Layer 4 of a small transformer language model trained on English Wikipedia (14 layers, counted from 0, width 96).
Take only the direct path to the model's output, skipping the later layers: a vector added to the residual stream pushes a token's score in proportion to its dot product with that token's output vector.

Output vectors of the tokens that the questions are about. A number n stands for (n - 500) times 0.0034.
" Airport": 608,538,540,504,456,581,602,595,560,518,531,286,408,424,375,530,534,434,559,450,590,441,531,626,497,500,504,619,359,494,488,502,467,544,414,473,420,454,625,400,528,470,442,521,576,523,541,514,432,525,546,584,514,585,587,524,408,455,312,344,424,575,591,612,570,392,580,535,537,554,588,504,526,530,460,422,549,560,528,437,529,544,520,583,305,388,495,434,538,616,403,377,551,645,524,384
"dom": 561,686,506,437,481,543,676,551,636,415,600,411,439,520,475,577,486,535,523,412,478,290,446,548,512,575,450,630,582,474,536,539,386,551,458,606,385,373,678,557,554,399,502,284,571,515,506,561,394,549,542,485,483,476,481,477,417,503,362,495,405,532,359,438,560,435,603,458,494,535,587,408,523,598,394,536,453,476,555,347,508,652,577,495,566,484,305,394,665,623,413,492,498,537,610,471
"ee": 455,585,481,470,485,539,459,420,423,493,585,381,614,465,491,457,463,493,516,500,594,451,486,540,481,544,457,555,364,511,495,511,470,468,395,408,475,318,581,470,393,500,383,516,619,513,519,529,493,616,529,466,592,586,540,389,401,543,349,469,473,507,371,521,556,505,610,514,345,391,417,484,514,414,500,515,491,651,623,469,509,443,527,512,569,452,434,560,612,562,441,498,436,688,520,354
"est": 498,369,610,526,340,549,464,422,519,379,571,363,532,448,528,506,481,570,616,519,648,418,589,554,395,502,515,486,316,491,389,469,542,539,590,463,471,459,497,528,433,396,531,584,609,511,409,609,376,523,525,601,607,508,415,491,500,588,392,488,516,502,370,451,392,419,564,413,507,416,495,481,517,477,552,348,502,508,520,455,460,526,643,490,379,514,536,486,661,645,426,497,449,469,554,477
"zh": 529,585,404,541,460,592,493,594,410,437,503,484,415,478,451,448,519,450,597,523,568,464,580,527,440,611,544,559,494,525,423,664,470,589,498,557,522,429,580,390,493,303,474,471,621,511,469,476,432,519,585,537,453,580,535,477,529,485,358,478,447,489,552,553,686,323,650,486,640,435,675,437,517,630,376,440,548,534,532,430,544,568,538,612,397,488,396,408,561,542,343,461,563,544,512,482
"pos": 615,514,478,473,397,636,533,609,581,370,455,444,622,488,532,491,546,517,508,510,573,347,445,556,427,546,524,564,435,540,481,515,466,620,517,629,513,479,525,488,384,481,533,599,484,522,488,561,498,614,531,568,507,632,552,469,468,528,426,526,548,437,502,415,487,486,591,563,433,502,541,504,504,570,399,431,551,504,603,419,584,550,429,493,434,430,524,521,689,486,416,472,577,615,494,497
"issue": 515,618,362,511,456,479,577,574,667,372,594,366,465,541,392,570,565,523,474,354,703,341,502,636,389,477,601,497,587,582,654,513,510,515,383,528,489,478,630,495,577,332,477,478,623,524,436,481,424,457,589,607,480,624,541,522,516,532,431,356,277,351,468,477,611,425,651,508,348,426,700,490,554,621,480,441,486,532,588,438,367,614,578,465,448,431,455,539,573,616,380,378,485,708,502,404
"m": 633,516,521,380,461,540,490,505,610,496,472,478,549,524,605,500,558,425,502,455,440,457,463,417,350,431,486,548,505,491,562,538,629,552,561,458,558,478,498,472,520,342,616,573,589,483,500,512,511,510,500,525,476,545,463,456,430,413,577,443,476,537,507,485,624,449,525,501,483,456,469,331,512,540,563,405,484,439,479,496,535,481,388,539,450,502,542,634,583,523,430,529,423,431,452,478
"ether": 509,535,545,567,537,568,472,526,503,380,434,319,568,599,457,648,489,490,460,443,583,406,533,581,414,527,745,620,325,527,436,544,480,563,417,510,385,370,587,409,596,475,514,515,518,533,310,656,549,528,573,548,384,661,530,606,233,376,264,348,353,274,486,359,692,328,592,451,416,447,574,416,551,497,443,361,505,679,621,435,500,537,527,637,481,545,391,518,595,584,378,363,594,677,591,475
"ese": 660,527,493,442,384,539,524,572,511,455,577,458,481,498,414,464,418,399,468,481,614,437,512,479,389,557,493,548,305,546,496,503,585,485,393,496,569,387,465,444,394,312,337,442,619,526,415,411,285,448,555,398,504,639,598,440,534,537,387,447,435,414,431,535,600,473,628,483,536,574,521,391,514,445,455,295,482,676,531,582,590,576,540,562,412,449,486,222,694,578,434,415,528,547,454,458
" and": 452,534,473,484,532,465,449,600,521,586,527,530,503,470,494,538,570,516,471,532,491,556,495,513,563,592,397,479,576,419,416,449,563,396,483,427,581,463,481,527,394,535,562,613,517,476,476,532,548,549,387,444,595,439,410,554,386,576,617,583,431,574,476,464,391,515,465,583,547,438,525,522,484,430,518,556,511,474,504,439,579,519,555,464,544,439,469,529,527,517,540,564,553,521,445,446
"rs": 531,553,436,687,480,451,601,423,500,455,500,435,510,544,383,409,570,528,614,381,598,343,553,552,462,520,512,515,416,479,461,540,448,570,657,404,466,391,503,505,417,284,549,506,588,523,482,335,395,647,485,610,481,485,587,459,456,466,568,397,488,454,469,394,653,458,540,459,580,367,518,455,530,647,363,547,432,547,367,422,596,414,328,469,531,422,343,520,617,500,398,539,458,598,615,349
"ion": 530,558,500,642,435,588,482,481,546,426,439,417,377,410,488,477,511,546,428,482,617,461,426,483,509,573,604,467,436,409,410,571,522,522,523,397,457,394,569,522,616,539,456,456,532,502,506,638,425,504,555,487,504,701,630,352,272,449,521,503,556,600,437,481,660,383,523,460,586,544,444,418,556,495,376,371,650,505,513,450,520,473,579,527,539,345,519,430,531,490,375,444,473,456,616,460
"disambiguation": 494,506,443,439,570,538,575,572,621,544,521,213,555,503,307,550,506,431,536,384,581,389,624,621,300,654,562,546,467,548,498,558,426,579,532,500,317,275,624,391,460,237,381,287,600,531,584,611,446,481,563,591,450,642,497,524,500,503,390,391,522,478,557,575,656,500,621,581,560,443,562,443,569,696,309,439,645,619,638,273,424,557,468,651,555,340,455,392,649,539,339,308,557,568,678,245
"onym": 466,610,425,491,302,556,483,562,491,329,593,421,404,560,492,589,628,581,449,486,624,297,560,588,281,581,616,503,522,520,536,692,500,618,555,462,409,315,465,436,453,414,540,426,540,558,387,621,490,616,626,522,578,650,630,523,452,454,409,518,458,589,451,488,585,470,605,653,442,490,555,531,547,599,438,341,553,536,543,463,384,605,521,629,616,538,397,478,551,641,335,583,577,625,659,286
"Between": 552,513,383,437,505,589,671,548,541,435,521,515,433,374,391,469,597,463,497,513,561,400,574,519,424,609,615,561,425,488,533,510,526,509,458,516,541,534,533,479,452,477,485,491,608,568,482,552,474,456,557,569,542,542,542,590,477,448,543,527,495,447,544,585,613,350,622,607,543,414,498,508,538,544,387,442,597,549,514,433,505,571,626,462,552,502,415,506,678,666,479,417,529,575,483,375
"B": 564,749,420,615,334,749,730,666,642,325,824,43,477,306,288,621,610,423,505,169,834,72,572,751,213,744,646,706,114,545,579,602,376,767,374,583,330,165,751,181,525,21,393,387,829,776,442,306,205,656,823,635,467,780,728,560,283,230,306,246,154,378,552,680,927,94,880,487,555,521,607,421,631,680,193,267,669,761,725,293,500,863,468,750,444,165,390,397,873,812,175,311,602,909,725,118
"spite": 521,619,486,673,509,563,659,661,557,476,722,382,518,301,456,564,510,494,653,432,520,354,431,567,342,595,635,597,336,600,494,614,390,525,405,550,505,455,488,481,522,274,437,518,568,563,620,500,447,426,604,589,525,660,559,560,404,398,469,494,503,448,548,387,773,500,612,415,425,481,535,480,519,423,446,407,387,521,654,536,482,617,468,554,390,466,476,541,691,507,461,386,586,704,549,268
"based": 507,640,460,502,606,637,589,628,636,477,634,292,556,406,474,500,610,569,644,339,638,315,528,479,436,626,527,605,486,485,476,525,405,446,515,413,520,355,488,466,431,386,541,422,577,510,399,475,473,562,519,505,494,562,553,622,487,437,465,390,503,449,623,478,613,411,594,434,481,376,621,426,571,550,302,414,525,469,546,505,424,709,425,640,449,413,465,518,557,568,416,440,605,638,566,300
" =": 545,495,437,590,616,507,697,531,469,441,389,453,532,547,475,549,511,443,371,465,592,482,506,463,506,583,575,536,450,357,575,555,324,534,490,514,386,455,508,399,453,544,491,654,594,523,580,475,360,496,495,583,558,519,577,519,407,557,407,505,383,405,533,605,474,439,582,487,552,419,437,629,524,571,444,627,562,446,545,440,475,493,498,430,519,450,578,496,562,515,442,421,384,519,470,537
"bringing": 599,525,446,535,484,601,592,594,545,509,639,352,402,347,341,588,634,483,569,416,573,334,439,613,311,646,646,593,496,539,415,497,389,592,479,648,642,471,577,505,391,408,470,491,487,567,423,513,445,473,600,583,531,555,466,459,408,376,505,497,435,532,393,463,643,300,601,543,458,451,666,371,532,495,288,362,454,515,536,390,408,547,504,571,527,410,440,439,649,648,417,385,645,608,538,403
"ective": 605,567,551,387,422,585,601,389,640,387,593,359,492,513,435,626,702,377,514,373,545,527,578,600,407,470,563,473,401,520,489,383,574,526,329,533,542,450,643,525,552,333,473,370,663,550,514,548,312,569,590,657,449,614,421,397,424,451,465,339,288,452,379,546,545,484,649,638,633,495,432,477,532,424,497,422,514,494,624,443,425,503,500,546,449,412,403,475,720,691,410,396,513,625,547,418
"ald": 605,610,505,642,355,618,497,589,573,363,471,392,531,525,511,649,529,576,597,454,569,405,573,520,325,597,548,659,413,416,441,606,426,570,569,384,481,345,649,500,401,396,407,729,550,514,421,447,462,476,613,583,525,610,451,517,489,540,521,397,369,351,508,500,608,359,615,550,616,379,461,464,547,554,503,373,522,621,562,395,416,591,549,552,360,515,469,315,628,615,424,531,504,542,550,422
"season": 555,656,500,488,531,575,572,604,658,324,664,386,412,535,440,605,474,552,546,336,532,331,477,539,434,488,575,618,423,614,500,488,523,617,511,520,389,334,587,518,607,339,468,517,576,536,476,333,520,606,552,601,486,445,545,413,438,385,490,447,512,443,393,594,611,536,630,467,487,438,518,552,536,477,370,443,568,614,636,333,427,539,615,584,517,372,466,513,669,532,401,441,452,640,608,387
" married": 516,444,500,390,398,487,535,549,487,482,469,447,437,394,341,561,571,424,509,461,552,415,506,466,392,622,516,568,533,510,479,476,523,519,486,585,423,485,614,437,554,361,394,483,612,558,442,490,419,438,615,417,557,610,488,465,525,417,470,525,392,565,462,507,625,396,581,464,491,438,517,460,518,650,534,407,603,589,590,402,497,547,562,484,514,546,451,492,662,457,484,532,631,678,516,315
"ing": 597,600,490,406,591,541,540,390,465,473,523,530,500,462,614,454,561,576,581,516,503,544,516,468,494,658,426,467,412,540,458,526,463,418,668,484,549,537,579,585,495,525,578,556,575,475,612,562,444,534,527,447,539,613,493,444,432,470,404,634,446,568,369,442,569,455,516,583,561,506,432,539,513,471,525,452,535,566,512,548,405,397,379,475,658,441,495,613,521,503,416,402,566,425,586,441
"'": 584,429,471,541,511,393,576,616,566,520,557,521,505,566,513,579,566,419,456,654,374,488,550,531,520,545,430,468,404,497,376,458,531,459,506,471,548,604,583,589,500,465,503,496,572,475,464,549,531,486,481,437,505,455,540,547,408,474,522,477,475,466,430,531,503,489,498,471,529,587,442,510,490,442,558,500,571,463,417,491,519,434,530,526,514,616,424,317,556,451,493,567,523,446,473,453
"rated": 413,452,438,582,468,538,428,536,618,500,648,329,411,474,345,522,576,432,671,375,656,300,443,691,422,483,606,571,436,535,541,405,574,612,488,332,498,561,405,543,521,435,555,505,599,546,435,493,411,571,600,601,531,572,368,467,375,563,470,278,427,572,498,458,746,310,590,558,453,413,714,471,536,567,518,600,685,575,681,424,445,570,559,513,393,455,500,466,595,496,411,491,609,744,715,368

Each question shows what one neuron of this layer's MLP adds at an activation of 1. A number n stands for (n - 500) times 0.0005.

n151: 433,438,456,549,443,520,474,430,819,551,351,439,464,519,543,417,607,556,379,332,542,448,463,500,524,449,474,548,413,285,392,477,346,491,593,544,580,643,610,562,358,525,547,635,642,408,547,395,468,463,598,460,423,512,656,451,402,460,399,436,438,342,463,434,324,477,542,664,419,372,561,481,550,513,384,420,349,503,572,500,333,513,352,612,553,448,532,539,447,452,543,443,534,478,460,607
Pushed down most: " married"

n20: 629,418,337,489,457,668,419,471,519,591,540,571,662,627,476,445,338,481,337,487,285,390,432,440,638,622,509,364,418,582,705,515,460,311,480,536,435,478,303,460,639,548,510,523,676,472,549,353,579,416,359,497,475,460,464,573,685,460,491,595,251,445,690,532,545,530,595,470,598,526,497,506,694,262,684,434,575,387,611,379,657,509,545,532,613,440,397,555,566,487,525,220,398,484,525,645
Which of these tokens does it push up most? " ="

n140: 440,571,422,529,544,586,511,395,387,441,577,556,599,542,542,500,290,503,518,543,614,434,464,687,526,598,465,487,541,519,435,517,591,683,457,660,556,449,472,488,478,460,730,685,466,461,571,541,534,554,443,364,474,372,560,607,458,558,475,494,416,552,368,558,650,541,403,418,474,446,482,492,513,329,551,443,389,546,457,555,474,365,431,513,585,465,708,479,708,311,441,624,563,432,425,541
Which of these tokens does it push up most? "ing"

n129: 750,396,444,546,431,480,520,424,409,416,532,592,632,462,547,517,394,524,546,511,669,441,578,500,541,452,629,410,611,546,559,571,479,557,540,769,446,612,551,497,508,567,542,568,384,617,545,663,593,554,508,500,616,462,587,459,550,532,513,553,627,555,615,386,574,590,559,414,274,430,578,313,611,527,450,530,549,400,675,560,563,519,359,301,343,484,659,559,463,476,528,483,455,412,432,417
Which of these tokens does it push up most? "pos"

n47: 523,602,405,382,549,400,492,476,440,582,339,550,431,599,342,484,457,564,477,549,500,413,538,473,497,535,485,510,600,449,413,711,374,533,541,543,505,589,613,386,599,564,516,682,547,454,491,668,518,576,535,594,469,492,618,508,513,511,532,422,619,505,541,529,525,387,455,568,596,455,698,482,573,671,553,432,515,405,366,552,534,536,397,558,242,470,446,679,433,356,547,648,492,469,446,652
Which of these tokens does it push up most? "zh"

n305: 536,756,503,497,437,492,653,614,611,462,627,766,429,563,385,573,437,346,563,568,480,570,454,324,538,694,487,556,454,520,494,526,489,475,463,542,562,586,503,557,437,340,514,468,528,579,475,538,527,481,446,330,519,395,526,448,456,529,413,465,393,342,312,427,506,532,476,664,489,678,440,660,645,591,596,503,497,621,432,603,570,629,528,475,508,400,329,650,514,598,441,442,420,511,571,397
Which of these tokens does it push up most? "B"

n257: 603,447,405,550,441,492,544,512,631,418,517,638,576,509,383,566,395,309,480,381,447,551,290,639,573,528,533,466,460,355,468,387,588,256,374,515,529,359,471,564,413,349,418,423,577,422,671,468,383,520,582,509,581,626,494,615,527,541,446,279,517,554,609,374,433,581,428,537,594,509,398,180,522,471,440,539,497,420,567,720,562,356,539,574,482,410,625,294,549,538,593,522,400,545,398,491
Which two tokens does it push up most, strongest first? "ese", "ective"

n239: 534,584,467,241,429,271,483,691,307,573,546,704,649,460,536,301,293,618,534,503,450,317,455,523,647,468,462,657,452,557,463,388,479,596,580,627,582,424,619,479,600,551,560,529,628,675,388,635,389,433,567,597,411,421,562,311,481,559,589,540,559,559,520,538,540,412,526,626,383,608,366,555,523,536,464,621,745,568,385,459,554,557,497,435,563,314,433,465,561,442,409,575,629,469,601,674
Pushed down most: "spite"

n4: 328,529,507,434,281,512,594,476,484,358,391,437,403,428,427,427,493,519,426,557,503,444,691,518,681,378,583,653,314,503,567,435,440,556,239,560,302,420,561,781,568,596,470,493,438,373,600,484,487,328,386,465,519,604,728,591,549,347,674,451,466,681,497,665,289,459,472,503,377,557,237,400,484,567,522,646,595,483,708,550,532,487,497,510,307,432,407,654,493,413,452,613,630,516,352,392
Which of these tokens does it push up most? " Airport"

n130: 380,565,465,553,537,532,585,643,438,448,572,548,587,541,472,500,432,514,453,607,364,503,523,694,689,537,428,426,454,476,487,511,386,561,601,443,653,488,523,483,430,506,425,552,476,607,710,395,564,503,536,693,544,459,596,638,645,453,449,302,453,492,559,512,551,326,555,454,582,409,564,509,381,632,446,513,686,719,663,421,736,463,473,713,605,646,477,430,460,579,789,388,377,538,558,531
Which of these tokens does it push up most? "B"

n57: 477,614,756,371,506,561,463,648,535,581,554,657,446,459,528,667,518,420,590,494,579,387,706,426,584,612,552,459,321,322,434,634,613,500,552,575,414,563,439,392,525,414,494,576,565,328,365,517,346,497,596,420,523,488,534,392,359,388,405,447,492,601,561,322,566,589,454,595,555,548,428,385,493,543,483,560,401,656,491,531,397,509,400,397,440,433,589,500,857,410,652,549,460,421,462,530
Which two tokens does it push up most, strongest first? "B", "ese"

n331: 453,482,541,620,574,549,421,482,411,450,561,488,603,396,383,231,330,651,638,537,500,581,514,489,690,500,447,541,546,495,258,506,511,602,595,654,541,448,398,548,390,566,376,478,470,556,535,424,635,474,463,320,427,456,483,657,324,503,319,724,452,381,466,512,458,469,660,624,624,546,567,456,460,442,451,477,550,701,400,395,510,549,497,572,431,407,517,518,583,523,497,428,457,571,866,518
Which of these tokens does it push up most? "B"

n369: 587,481,306,355,159,477,450,519,305,395,656,522,356,481,510,474,484,494,608,575,526,494,378,400,277,510,521,480,558,587,635,536,506,593,471,407,408,378,407,352,387,465,567,585,317,853,559,503,484,463,529,466,497,583,533,422,456,553,506,410,550,542,474,567,419,550,768,575,347,609,685,460,538,628,497,337,544,507,673,629,369,476,462,339,328,655,442,352,316,469,542,470,488,453,466,295
Which two tokens does it push up most, strongest first? "onym", "B"

n143: 418,662,356,522,641,482,485,441,459,438,414,372,525,429,474,383,546,610,660,480,458,595,540,497,597,452,531,375,423,535,580,620,513,622,383,685,717,524,462,418,427,388,489,517,445,352,604,554,500,313,379,505,659,675,455,404,492,555,555,348,580,526,394,381,592,538,609,457,783,508,516,603,393,465,527,539,415,566,373,526,326,535,519,392,547,484,454,604,381,484,605,451,402,558,497,540
Pushed down most: "B"

n17: 426,536,551,567,466,587,402,558,637,681,480,596,530,450,535,467,472,416,412,733,527,425,404,430,682,531,478,346,632,511,519,483,603,609,497,412,567,329,623,415,410,303,418,639,536,374,519,526,356,535,601,480,307,390,389,506,437,692,387,316,452,398,360,509,548,666,466,404,550,533,646,398,518,468,546,684,352,432,409,653,702,445,458,482,588,672,532,448,684,641,480,516,517,452,459,429
Which of these tokens does it push up most? "ese"

n283: 316,568,421,583,594,542,313,309,494,616,530,340,412,506,480,409,561,609,457,312,503,669,617,543,500,465,488,492,503,594,271,627,396,429,657,591,373,395,543,667,538,601,437,542,460,427,570,381,528,629,510,470,567,598,349,518,416,611,497,553,617,320,516,553,403,555,395,368,653,671,448,482,440,425,625,443,401,403,418,559,436,304,537,543,428,430,503,690,382,244,524,364,458,454,729,542
Which two tokens does it push up most, strongest first? "ing", "ion"

n233: 666,272,500,419,403,597,396,301,451,426,503,602,468,252,515,726,518,435,469,461,583,500,458,511,264,479,587,624,548,532,516,368,494,520,599,665,528,435,730,507,555,529,465,464,303,511,711,443,560,486,631,545,361,482,528,494,619,414,440,525,596,475,391,590,509,485,463,419,362,565,446,523,574,407,447,487,397,383,633,412,291,506,552,558,582,429,409,568,568,412,568,524,550,535,457,422
Which of these tokens does it push up most? "bringing"

n83: 591,536,467,491,424,482,571,422,553,528,738,432,711,517,521,494,596,355,605,445,525,409,549,503,500,523,666,338,373,485,440,476,409,481,500,648,568,674,426,429,373,691,506,390,596,612,566,588,445,527,437,530,549,284,489,450,281,325,614,432,767,447,550,359,437,582,444,503,464,534,511,583,548,514,416,376,424,369,506,575,561,489,545,652,489,407,533,577,474,434,450,594,440,567,599,500
Which of these tokens does it push up most? "spite"

n71: 548,490,518,333,457,513,611,550,529,466,457,532,443,447,459,448,548,495,570,545,709,384,521,484,409,475,473,251,505,413,479,532,558,386,442,545,602,453,399,478,488,557,291,497,537,406,471,517,580,391,462,445,490,417,444,631,527,459,528,591,551,400,559,468,510,369,562,487,621,463,462,601,405,600,507,534,628,424,488,553,479,649,588,341,433,745,440,600,530,584,407,472,594,556,522,545
Which of these tokens does it push up most? "Between"

n309: 340,351,528,582,436,527,562,627,762,604,543,467,386,512,388,423,409,345,570,430,428,598,571,516,439,500,464,360,424,454,689,595,449,363,521,398,334,494,569,443,403,357,458,479,529,507,444,564,462,354,624,471,448,509,595,433,379,484,346,447,445,243,411,414,680,546,321,323,535,401,509,367,364,591,361,462,621,433,488,573,513,643,491,456,551,344,494,341,530,509,563,429,662,612,561,476
Which of these tokens does it push up most? "B"

n332: 561,514,437,495,537,372,568,669,567,605,563,577,493,528,452,382,448,644,662,527,526,396,512,440,491,707,460,509,515,467,418,357,518,486,421,384,435,500,477,694,502,577,466,512,352,262,562,455,554,523,598,465,486,581,534,431,445,384,563,437,406,427,615,536,561,540,672,455,436,476,570,603,692,451,440,456,478,475,522,527,633,442,364,490,483,520,474,412,559,420,577,365,445,512,493,441
Pushed down most: "est"

n14: 374,350,589,364,384,634,521,459,571,596,268,534,473,617,322,445,340,464,401,424,576,497,415,299,606,417,721,487,722,500,511,532,394,680,413,562,500,500,493,377,573,374,247,298,449,408,594,569,490,461,659,310,599,397,487,490,648,433,484,411,427,513,570,493,594,518,438,545,700,469,701,404,373,631,607,464,623,570,352,538,386,500,460,594,558,455,569,414,818,411,538,359,386,362,678,361
Which of these tokens does it push up most? "disambiguation"

n27: 428,614,397,470,580,553,653,527,667,581,709,550,491,444,553,610,570,603,506,325,545,592,494,481,396,324,392,648,548,478,314,533,424,527,427,431,500,403,437,681,522,646,413,381,553,493,431,488,578,680,581,569,368,441,464,485,429,590,453,672,472,455,558,355,516,586,421,454,570,356,491,278,418,466,336,446,371,454,491,587,513,640,597,700,363,625,638,491,497,561,457,463,744,570,506,479
Which of these tokens does it push up most? "based"

n196: 625,402,460,536,315,532,379,403,756,447,361,743,590,481,520,442,641,383,562,425,500,382,420,530,540,735,553,480,448,427,615,572,497,374,627,597,571,546,593,420,503,474,510,677,344,579,583,472,628,386,377,469,441,420,654,453,513,604,599,497,548,461,447,567,408,503,792,526,350,816,568,335,596,408,460,541,494,619,406,545,531,429,443,633,628,362,661,435,445,419,376,696,506,509,587,310
Which of these tokens does it push up most? "pos"

n306: 582,491,592,417,426,454,557,406,619,588,517,515,439,571,396,476,386,529,641,595,374,368,650,483,325,396,528,578,549,440,557,480,471,456,451,464,402,399,456,544,430,551,509,494,610,315,650,433,529,630,430,404,442,472,560,698,467,399,342,509,399,644,469,548,404,669,382,593,344,536,666,576,507,431,434,323,525,534,445,574,549,497,542,455,147,469,561,369,488,596,727,416,589,577,491,245
Which of these tokens does it push up most? " Airport"

n372: 418,531,494,710,506,427,363,305,486,407,500,619,688,454,735,515,503,396,514,530,575,517,416,460,627,500,335,612,574,632,426,694,351,520,542,547,562,237,506,355,552,354,635,426,315,378,640,576,523,581,512,562,480,585,527,408,532,658,347,479,489,396,362,410,624,364,553,557,528,462,477,531,353,461,589,590,546,575,476,434,487,416,465,405,450,533,658,515,444,506,442,440,475,394,574,491
Pushed down most: "Between"

n136: 551,554,563,421,549,483,535,466,448,500,477,436,440,441,380,476,493,468,519,549,483,579,427,579,718,490,544,411,515,480,470,587,518,419,641,620,507,427,319,438,382,519,587,356,517,527,632,630,530,431,442,583,595,420,518,512,448,400,469,528,518,540,480,538,548,592,423,569,523,524,412,530,635,397,377,538,502,414,461,502,472,626,566,642,610,482,597,613,607,463,489,379,507,576,702,637
Pushed down most: "ald"

n146: 542,565,537,548,571,370,492,513,508,552,434,386,613,485,703,663,609,480,455,479,457,480,395,610,628,422,493,626,386,535,492,459,486,520,373,671,485,524,527,710,346,444,462,609,525,469,595,549,418,490,485,449,483,553,541,493,560,399,405,380,457,421,374,535,656,371,539,469,599,390,510,421,384,358,575,367,533,550,344,629,431,468,447,520,487,609,493,444,410,377,390,495,553,402,557,567
Which two tokens does it push up most, strongest first? "ether", "'"

n294: 595,386,514,284,451,491,586,513,513,433,548,395,460,497,575,479,465,416,649,530,477,579,510,505,513,489,456,608,634,332,517,609,695,357,473,391,444,541,546,384,554,405,415,414,482,428,484,359,523,452,452,459,569,472,557,407,469,547,436,550,392,555,661,731,377,445,452,240,528,540,426,582,621,538,641,554,637,541,641,463,551,581,602,435,540,406,474,561,535,505,576,631,548,565,549,395
Which of these tokens does it push up most? " married"

n150: 392,500,425,538,391,423,673,460,515,426,436,414,547,563,549,396,563,612,498,623,568,465,583,498,445,470,550,693,397,493,542,616,584,447,573,515,460,469,680,545,530,465,463,439,630,564,656,637,560,417,613,569,459,647,479,488,485,619,303,500,445,597,510,493,484,439,693,553,512,495,543,450,607,460,554,423,562,429,547,396,492,476,348,595,473,311,464,483,417,531,574,510,467,556,610,409
Pushed down most: " and"

n323: 476,540,484,694,522,396,533,573,426,524,464,472,494,586,480,497,529,743,373,373,600,354,494,434,591,370,445,535,427,562,371,693,544,275,468,591,293,569,464,405,427,506,349,679,525,696,506,527,619,306,424,626,575,604,450,552,478,523,503,513,567,389,564,516,788,413,910,500,436,601,578,609,631,512,622,550,538,458,324,356,584,608,460,485,412,590,355,560,446,467,728,584,518,540,421,459
Pushed down most: "ective"

n280: 369,426,457,367,362,518,532,298,368,517,569,627,614,557,626,538,539,626,523,510,366,339,467,424,470,440,449,338,510,403,653,535,263,612,283,545,318,572,460,275,465,338,631,437,279,657,552,560,517,655,319,374,427,367,607,659,374,532,758,388,756,552,599,623,456,685,558,581,423,490,457,500,566,596,480,434,424,525,597,661,315,497,551,680,497,519,500,604,587,557,458,770,589,466,430,465
Which two tokens does it push up most, strongest first? "onym", "m"

n104: 521,335,522,610,512,430,755,415,503,491,509,506,524,656,531,494,448,613,442,509,425,506,258,483,655,543,503,649,699,410,325,387,509,514,552,431,624,301,517,449,427,482,591,607,625,541,441,281,609,451,479,740,698,356,500,485,348,538,568,446,402,565,506,404,570,603,601,469,350,424,483,576,377,356,537,465,489,253,476,511,490,494,461,354,509,478,416,448,512,345,337,559,480,509,553,485
Which of these tokens does it push up most? "rs"

n315: 486,625,594,446,565,585,418,491,679,592,617,558,372,554,627,477,426,284,528,371,544,543,478,402,447,547,471,468,705,537,415,432,443,331,338,581,492,602,410,510,422,477,366,361,500,571,531,531,430,630,386,583,603,331,394,483,543,509,546,446,446,524,658,509,375,506,593,370,593,494,455,472,725,494,418,568,601,497,640,408,494,680,717,509,460,559,522,579,283,520,644,536,627,668,542,491
Pushed down most: "rs"

n240: 491,549,553,595,588,466,692,608,421,540,389,476,399,573,636,512,488,551,563,539,405,633,506,350,477,373,612,757,593,301,450,519,343,503,482,625,622,466,362,567,279,527,479,627,644,387,584,431,529,480,473,429,798,407,603,558,500,512,472,478,552,575,561,529,497,567,699,391,520,536,471,537,450,281,520,434,607,339,497,430,407,514,497,512,559,470,540,521,581,270,457,638,619,550,382,506
Pushed down most: "B"

n72: 615,652,360,537,410,500,567,580,425,500,567,702,491,512,503,506,329,500,497,531,557,458,576,536,450,571,421,421,608,495,490,472,305,729,503,658,503,454,576,473,517,409,430,494,332,739,551,356,630,413,466,293,330,532,403,571,728,680,619,532,382,423,575,557,616,613,339,323,536,549,544,629,507,639,287,526,475,382,521,611,438,366,443,386,582,517,520,445,309,556,557,541,572,419,518,401
Which of these tokens does it push up most? "zh"

n295: 524,313,569,366,491,562,563,472,492,513,479,541,420,454,465,401,489,487,374,542,490,448,585,485,575,657,383,555,699,642,214,606,370,419,500,547,606,608,519,575,708,409,664,584,385,500,441,462,452,606,480,587,407,463,461,497,331,560,428,506,408,518,531,423,500,314,585,475,414,608,425,521,367,429,445,476,490,701,592,484,479,482,492,538,365,698,436,611,542,551,409,471,495,530,465,607
Which of these tokens does it push up most? "ether"

n147: 389,524,267,440,238,293,519,600,541,442,595,629,431,370,594,416,460,595,456,442,636,416,365,605,366,365,550,623,454,576,313,584,611,493,552,593,483,549,529,547,587,305,476,439,521,526,492,617,512,488,421,497,555,491,492,429,604,572,475,399,642,382,342,467,322,600,395,432,550,642,451,570,486,477,549,420,259,269,449,446,403,417,405,497,596,520,407,506,537,529,493,528,557,497,652,693
Which of these tokens does it push up most? "est"

n33: 417,435,488,421,633,446,540,700,554,450,569,601,652,430,391,574,444,537,367,402,410,360,584,551,436,525,335,612,620,669,567,405,508,432,478,445,518,442,425,419,528,429,456,618,614,490,444,545,578,555,519,489,346,288,430,495,524,440,546,552,623,608,336,500,573,577,427,497,272,561,566,673,394,390,414,588,503,497,555,381,456,379,541,392,453,528,484,458,391,527,345,483,343,411,500,567
Which of these tokens does it push up most? "season"

n201: 521,485,383,657,360,428,361,538,512,503,577,475,453,737,568,342,576,622,578,682,508,451,527,503,503,566,537,435,588,531,435,500,482,444,560,556,461,328,284,535,333,642,463,367,531,363,547,572,615,592,466,672,569,416,579,573,579,436,572,319,474,439,656,475,546,506,746,595,322,631,620,560,511,518,647,559,497,662,403,581,357,423,589,479,348,590,751,662,459,593,565,353,406,585,590,358
Which of these tokens does it push up most? "onym"